Layer 6 of a small transformer language model trained on English Wikipedia (14 layers, counted from 0, width 96).
A neuron adds its activation times its output weights to the MLP's output. To switch it off is to set its activation to zero at one token and run the rest of the model.

Output weights of the MLP neurons that the questions are about. A number n stands for n times 0.00087.
n12: 212 -5 -72 52 -104 6 -144 -64 8 -116 -72 144 -88 42 182 142 -104 -116 -11 116 20 -40 21 106 -209 -113 -81 24 -149 -136 -123 -221 114 -93 -65 -213 68 449 59 333 49 109 -266 147 93 191 268 61 -182 194 -85 -137 -192 1 -32 -139 8 -135 -128 79 -265 -251 -78 -1 84 343 31 -151 -254 88 160 20 160 -59 -190 204 16 141 144 -297 -59 -155 33 -201 -150 -261 170 36 -147 -133 -6 140 86 146 37 -67
n84: -97 -137 274 34 -48 -8 153 -99 79 -414 61 -17 -155 159 119 360 85 -207 -1 113 -3 228 -187 44 42 -177 -63 -275 64 37 -131 30 163 133 96 -24 -280 -208 17 58 127 64 -80 -43 -280 179 80 66 -222 -45 39 -174 201 138 117 1 110 315 210 -12 -117 50 -263 -33 96 -95 71 -259 -34 -60 28 39 38 212 108 31 25 130 -96 -101 130 -96 -6 -103 116 -53 97 287 206 -18 -5 62 135 -82 -131 -101
n89: -113 -272 17 -150 -55 -52 -212 9 6 105 213 80 36 -222 -53 -174 73 84 85 24 -151 69 -30 -112 -28 -226 116 -29 236 -46 -321 -256 303 106 12 164 -111 278 -114 18 164 -20 -250 -131 143 -201 175 86 -58 -95 -177 3 -6 110 -42 58 -181 -95 -190 136 28 105 27 -305 -41 40 -14 -13 193 -19 -18 -83 25 -466 -122 -76 -337 0 98 -256 -10 -50 1 115 96 -259 61 144 -48 261 -190 -318 8 -70 221 11
n97: 29 133 -212 111 -226 -58 -8 -81 -92 -141 -154 28 -27 164 132 -171 23 27 -66 82 149 153 92 -14 -40 -145 -16 -92 84 -6 103 -382 47 120 -253 199 -41 -283 -208 -36 -156 -175 -207 3 188 -178 -105 -22 -85 -121 147 -83 124 -10 -191 -184 38 -410 -39 -100 33 64 -45 -125 154 -78 -84 67 262 221 -27 -274 29 -90 -61 264 -349 153 -6 -74 -143 84 22 89 238 47 61 -70 -134 -102 -220 -214 47 -155 121 22
n116: 151 248 -141 10 -52 -247 131 26 185 47 -10 -80 -36 -41 222 57 97 -182 196 17 295 -90 65 -103 57 -177 78 154 -60 -100 -55 -44 -92 -40 -204 -137 -159 -65 12 -346 -230 -185 100 -68 109 -80 -151 -116 9 -272 -44 14 -187 198 167 -225 -163 -24 11 -371 62 -2 100 -250 -135 -124 -37 44 -18 -164 127 -80 -93 22 115 -33 -40 453 169 186 119 165 -166 17 -82 35 13 -81 14 -213 -220 -78 -37 23 113 152
n138: -330 244 72 52 -218 -152 -220 -95 156 64 -65 58 280 -146 -133 61 106 -149 -145 81 46 -258 -236 -71 -137 17 247 -231 119 141 47 -161 52 -20 211 -239 -33 156 47 35 -24 -173 -155 41 10 -61 36 -46 66 235 -30 126 -39 20 93 -208 -133 183 95 19 -131 163 -164 215 90 -121 77 -31 -147 -35 -41 144 220 79 199 91 295 -123 308 -43 28 -261 -26 -280 -135 57 -152 137 26 -6 4 17 -39 -101 -230 -95
n151: 163 77 100 75 134 -60 -309 -157 -138 -360 260 -86 -194 126 -36 -216 145 -81 -132 273 185 34 100 5 5 200 -126 -6 110 118 -153 1 -26 -144 -87 -38 -82 -107 -167 -239 76 25 -34 243 8 175 -86 -235 228 -59 16 -143 -220 61 -4 -137 -302 295 195 -67 -230 -231 240 -179 45 51 -70 -74 145 -10 -122 94 45 -49 -28 -171 -41 -88 52 -106 12 108 -36 -1 166 162 -121 -210 -179 -30 -166 0 28 2 147 148
n154: 124 -155 69 54 -290 137 4 -92 -158 15 -2 282 -8 -42 137 28 -357 112 70 -52 129 -84 -27 -135 -65 200 19 -128 -4 163 -104 104 110 198 129 87 -38 218 -98 -290 19 98 -68 314 -123 -63 284 61 -58 -14 147 -195 -93 258 -291 270 87 6 -52 60 -208 55 -122 8 94 159 -374 50 -25 -6 110 -328 176 17 45 -144 -179 134 141 -107 -153 -19 191 29 294 11 -51 123 -23 -8 55 71 -69 253 85 -156
n173: 145 134 -1 87 -143 42 28 42 200 -7 1 147 128 -243 5 95 -208 91 82 -244 -304 151 0 159 -129 45 -263 -207 77 143 14 -126 -212 3 -155 -64 -70 -472 73 299 149 135 -189 181 -173 254 8 39 3 -204 77 51 117 0 100 86 -82 -124 -56 -16 -269 120 -215 136 146 -128 -66 -126 169 -145 -7 -17 115 -70 -49 18 -330 6 209 -212 55 227 -197 -114 141 -3 142 216 29 -98 -195 46 -78 -116 -17 125
n189: -93 -299 -69 15 -79 126 3 -35 -41 -39 80 -128 28 290 -111 -218 -28 -57 90 136 -268 11 -124 156 123 63 130 -144 38 36 270 144 118 28 -139 105 -74 108 -107 53 -137 71 35 -33 -70 -238 145 229 -199 366 -143 79 18 11 -75 58 70 164 7 15 164 71 -59 360 153 329 -299 -51 95 13 6 173 -17 -113 -21 -209 117 -43 16 174 141 -31 3 67 -36 42 -247 207 75 -96 -268 -145 -29 -325 166 -123
n198: 220 -112 -58 0 -145 -34 -119 -16 171 189 116 111 -174 64 206 -25 -150 -75 89 -75 97 13 6 -91 -37 -87 -45 171 -113 -75 -9 -192 -35 363 183 5 72 59 8 -172 -190 26 39 -12 158 -7 121 3 0 -124 -4 161 -53 360 -98 -47 -143 -239 -17 -28 1 68 -310 384 214 -19 -8 87 -240 -71 -207 111 199 -94 -160 265 -97 -66 307 78 114 -13 -34 83 76 46 19 253 -49 -28 59 -74 211 -159 18 -88
n208: -243 -68 67 -96 -167 127 194 -285 -147 -93 -9 -177 -10 47 -169 -131 220 -88 305 -110 -43 -108 -145 112 0 -192 241 -85 30 7 -122 183 -162 46 15 61 89 42 92 -110 70 113 -228 -266 -127 171 17 17 -29 -380 53 54 -53 221 40 65 -18 -209 181 1 49 7 79 -131 -159 156 226 154 -255 46 142 -103 -129 -129 -217 13 -28 -60 -158 -229 -32 150 -199 -160 44 -19 -105 -267 11 32 225 -132 -225 161 197 -178
n211: 3 -34 46 40 -93 -42 -48 302 94 -68 18 55 40 -2 -144 208 363 15 -258 15 -36 9 37 202 152 -86 -31 232 -39 -69 150 136 108 125 34 -61 2 25 183 36 151 372 296 201 -142 50 18 39 -346 231 67 -122 48 147 -148 -11 72 181 104 44 110 304 60 190 257 -307 -13 179 -3 44 -133 -163 207 73 21 114 198 13 37 23 31 -127 -131 -217 -233 -48 -147 178 78 122 -10 -103 19 73 128 -5
n248: 121 33 -54 -141 93 -18 50 16 14 -48 114 -44 -14 50 11 473 -123 75 191 -97 162 -231 125 -54 -164 -180 -137 48 -36 118 100 37 221 12 -44 -11 78 -32 -238 -43 -188 38 121 123 -96 -116 83 32 299 -29 -175 207 -242 224 -134 80 176 335 -75 89 -121 -254 29 155 31 -228 -151 -56 13 88 -2 -18 -103 -139 -110 64 22 170 -66 -201 5 113 162 296 -150 122 20 302 -42 32 -15 49 59 -1 59 93
n250: -297 -30 139 58 -117 166 -70 -96 -34 -73 157 -24 372 364 -39 -163 204 -141 -90 95 -225 -95 -90 -41 -32 -106 296 89 211 -66 -180 -167 154 -357 2 19 99 -233 -61 49 -109 -113 12 -270 -77 -22 -34 90 16 60 -98 -122 -85 -103 123 -106 -105 -32 291 150 134 -151 -100 163 70 43 -86 -172 59 234 104 -96 -126 -150 129 172 -66 51 -46 30 -10 47 -58 -64 182 29 72 88 -121 -261 -132 -358 39 -171 -33 238
n253: 131 -85 278 205 -31 -62 88 -7 -33 -50 -17 23 7 28 211 26 44 -138 54 -146 48 161 264 13 -15 18 -234 -153 -45 -62 -67 -44 92 158 -300 -85 -68 54 141 306 -113 310 -251 -287 68 -65 133 -310 -169 138 157 -404 24 -142 180 22 50 226 -140 -81 -43 78 -164 -428 370 -143 122 159 -102 -253 -11 84 125 -43 175 -11 9 -81 120 -58 -95 157 123 -48 -151 -4 -26 248 -51 198 -107 42 -154 131 37 -35

Each question names a token from some text and the token that comes next. It shows the activations a of the neurons there, in the order above. A number n stands for n times 0.02.

Then comes g, the gradient of the next token's log-probability with respect to the MLP's output, scaled to length 1. A neuron's effect is roughly proportional to its activation times (output weights . g). A number n stands for n times 0.00095.

" and", then " B"
a: 12 4 4 26 -4 4 5 -82 3 7 14 -15 -1 -17 1 8
g: 82 122 -80 -54 114 213 7 -83 131 92 -42 -46 -62 -42 152 59 168 116 24 -119 80 128 -46 -43 -23 -170 0 37 -60 29 36 -89 -146 -102 68 33 56 116 39 207 -4 -43 -59 -73 14 44 -160 -42 79 -182 -165 -173 101 50 149 105 166 196 -1 -103 -111 -125 -41 -64 99 -190 146 101 62 -47 -26 50 26 -85 -105 -157 -57 -35 59 8 -48 -96 -219 178 142 16 117 18 101 176 13 -276 -154 70 149 -11
Which neuron, switched off, lowers the next token's probability most? n154

"ent", then "s"
a: 5 15 -40 -66 -28 -3 -14 -2 21 23 2 -6 -11 9 15 -51
g: -88 83 -115 -59 65 91 4 209 -85 29 -166 -45 -83 173 -86 -16 153 -1 236 -9 32 -193 -124 46 -164 181 221 83 122 134 100 -2 -28 -198 39 -45 230 -41 119 -67 163 -77 56 -23 -66 64 78 112 -86 -94 45 37 -36 37 -94 -164 -118 -9 -34 5 -195 -103 53 186 51 -15 -192 -216 -29 110 3 118 -101 -29 27 -52 -33 -7 92 -83 -33 -94 -16 -51 -5 30 -142 143 -91 -135 -28 -232 47 -132 -63 -50
Which neuron, switched off, lowers the next token's probability most? n253

"ro", then "duc"
a: 26 -2 31 -5 3 1 -6 -6 49 7 3 3 -4 -34 -20 6
g: -83 -192 27 -86 -29 -4 42 20 -8 154 91 -186 107 72 -49 105 -20 128 -5 59 45 -194 71 30 -7 -77 -7 188 -42 82 31 81 188 -86 -22 89 -108 46 -34 -153 -27 116 7 93 -31 45 -218 -122 -34 -71 -263 -26 100 55 -142 27 162 127 118 -60 28 111 153 77 -148 -27 220 -3 -69 -64 -107 -53 -65 15 36 -93 168 99 83 131 -270 -182 -135 114 -183 -43 -197 0 -4 30 31 45 -11 -170 -151 -72
Which neuron, switched off, raises the next token's probability most? n173

" the", then " Sp"
a: -8 -89 11 -7 11 15 -13 -6 7 -21 43 -15 0 -4 -3 14
g: 147 74 -6 231 17 247 -205 147 109 19 -115 -41 -23 -313 20 23 31 41 82 -24 43 -9 -30 -44 -107 -56 80 137 9 -90 -29 38 38 -204 156 -82 -57 95 153 -85 -180 13 26 105 -4 131 -169 59 -86 -166 -144 -2 -25 -83 -142 75 171 -34 -49 -9 55 -2 -21 113 -125 166 -22 28 -100 140 -112 -79 -23 -29 -55 286 57 -86 85 134 89 100 -42 -38 -113 -7 -46 -47 100 215 -146 -92 22 -36 69 -130
Which neuron, switched off, lowers the next token's probability most? n84

" that", then " m"
a: 7 12 -10 33 25 -184 23 6 7 3 0 -14 1 33 25 9
g: 256 5 -14 -33 -50 -87 105 -156 -19 -65 -31 -189 -89 -177 -58 -6 -13 182 163 -117 -152 161 -35 17 113 102 -270 -118 88 46 57 7 -170 62 -157 -6 -124 -13 87 184 8 -142 -36 -52 -86 -35 40 11 -32 100 -200 -127 94 -247 -30 28 68 46 -114 -80 -103 46 -58 -23 -80 -106 29 -19 65 -166 -69 58 -49 -130 -4 39 -88 82 -47 85 -40 -87 137 214 -208 1 40 -24 15 86 -124 165 -61 -7 -148 -186
Which neuron, switched off, lowers the next token's probability most? n138

"ter", then " st"
a: -63 -14 29 -11 148 5 2 2 26 11 13 7 -9 1 -96 12
g: 1 33 -132 134 115 38 -20 222 -114 -124 -61 -169 -79 -99 -24 88 -71 -57 30 -9 212 147 137 -4 9 111 -65 -52 -40 12 -30 60 -183 -22 -117 -119 -88 66 145 86 -56 -163 -130 43 -20 1 -178 9 -236 -97 -39 34 26 -117 -163 -220 1 106 -208 0 110 74 -77 96 14 8 -81 225 1 -136 -35 107 84 -23 -81 -16 53 368 -30 19 -166 -53 -191 -23 -46 -37 33 -140 26 -111 91 102 17 50 70 32
Which two neurons, each switched off alone, lower its probability most, in order? n116, n250

"ec", then "ut"
a: 32 -6 -4 18 0 47 2 -4 2 29 -3 5 -393 2 6 14
g: 25 208 17 13 -149 213 -193 93 -110 71 30 -8 -118 -240 -57 119 216 70 37 13 14 140 -6 42 -76 162 -14 -84 -14 -115 -65 128 -17 173 103 -20 -146 13 -169 -209 13 -171 -15 -105 144 69 -66 -33 -35 -48 19 64 -20 -108 -49 -125 190 43 -52 192 59 45 76 -27 -142 138 105 -74 20 0 199 10 34 90 240 -81 58 -136 -40 42 134 3 -28 69 -155 68 -150 -86 -68 110 115 161 73 -28 151 13
Which neuron, switched off, lowers the next token's probability most? n211

"th", then " l"
a: -34 30 -9 225 -11 1 -64 -8 0 2 13 -4 -17 -1 -38 11
g: -122 176 -26 -12 -1 -193 -138 -68 -13 87 106 -54 106 -101 -5 -46 -138 69 -56 184 75 31 -89 10 8 -183 21 78 27 98 -251 -64 114 130 -7 17 68 -44 -209 42 -58 63 -135 -97 22 -11 78 34 -18 134 -45 38 123 55 179 -59 229 -112 21 48 -41 5 243 -330 -137 -74 154 29 225 101 52 -38 -43 -193 -159 66 24 -102 -9 115 -20 -89 34 59 126 24 119 14 -109 70 -37 -66 35 182 -101 -82
Which neuron, switched off, lowers the next token's probability most? n97

"h", then "ot"
a: -64 -4 37 2 8 1 15 -29 -58 -9 -51 -28 -296 99 23 56
g: 78 -18 -35 51 -51 89 67 71 -73 195 15 -56 -248 -122 -193 186 -99 -143 11 47 -100 2 -21 -17 128 126 -136 -3 -90 -4 106 81 -67 -355 -18 -112 32 40 96 -48 -208 79 15 -92 -31 199 -118 -229 -9 -126 -93 44 85 -60 -25 -98 -93 133 -118 151 81 -140 166 -84 177 58 63 -93 -1 125 -194 7 63 -56 152 -95 -26 -74 39 -125 -18 -22 -81 -15 -222 36 87 -64 2 -12 -93 113 29 28 -86 77
Which neuron, switched off, raises the next token's probability most? n89

"ins", then " 10"
a: 3 -5 -2 4 34 30 -5 -9 -41 -1 -9 2 -9 -1 -23 -6
g: 0 -53 -190 -199 60 131 -132 119 20 132 -18 -29 67 -39 -16 7 152 89 11 17 -252 -62 95 132 -88 -98 19 116 -159 9 -130 92 43 119 -91 53 8 -36 -34 -3 -67 118 15 -66 111 -224 40 -12 -90 160 8 -77 13 -149 11 -80 -93 -156 20 -49 249 -12 -151 -81 -176 195 -115 -15 -14 133 -4 -124 -58 -253 173 110 48 38 -104 -15 -41 -64 170 233 -9 -48 -261 -98 27 36 113 5 26 -42 10 -76
Which neuron, switched off, lowers the next token's probability most? n173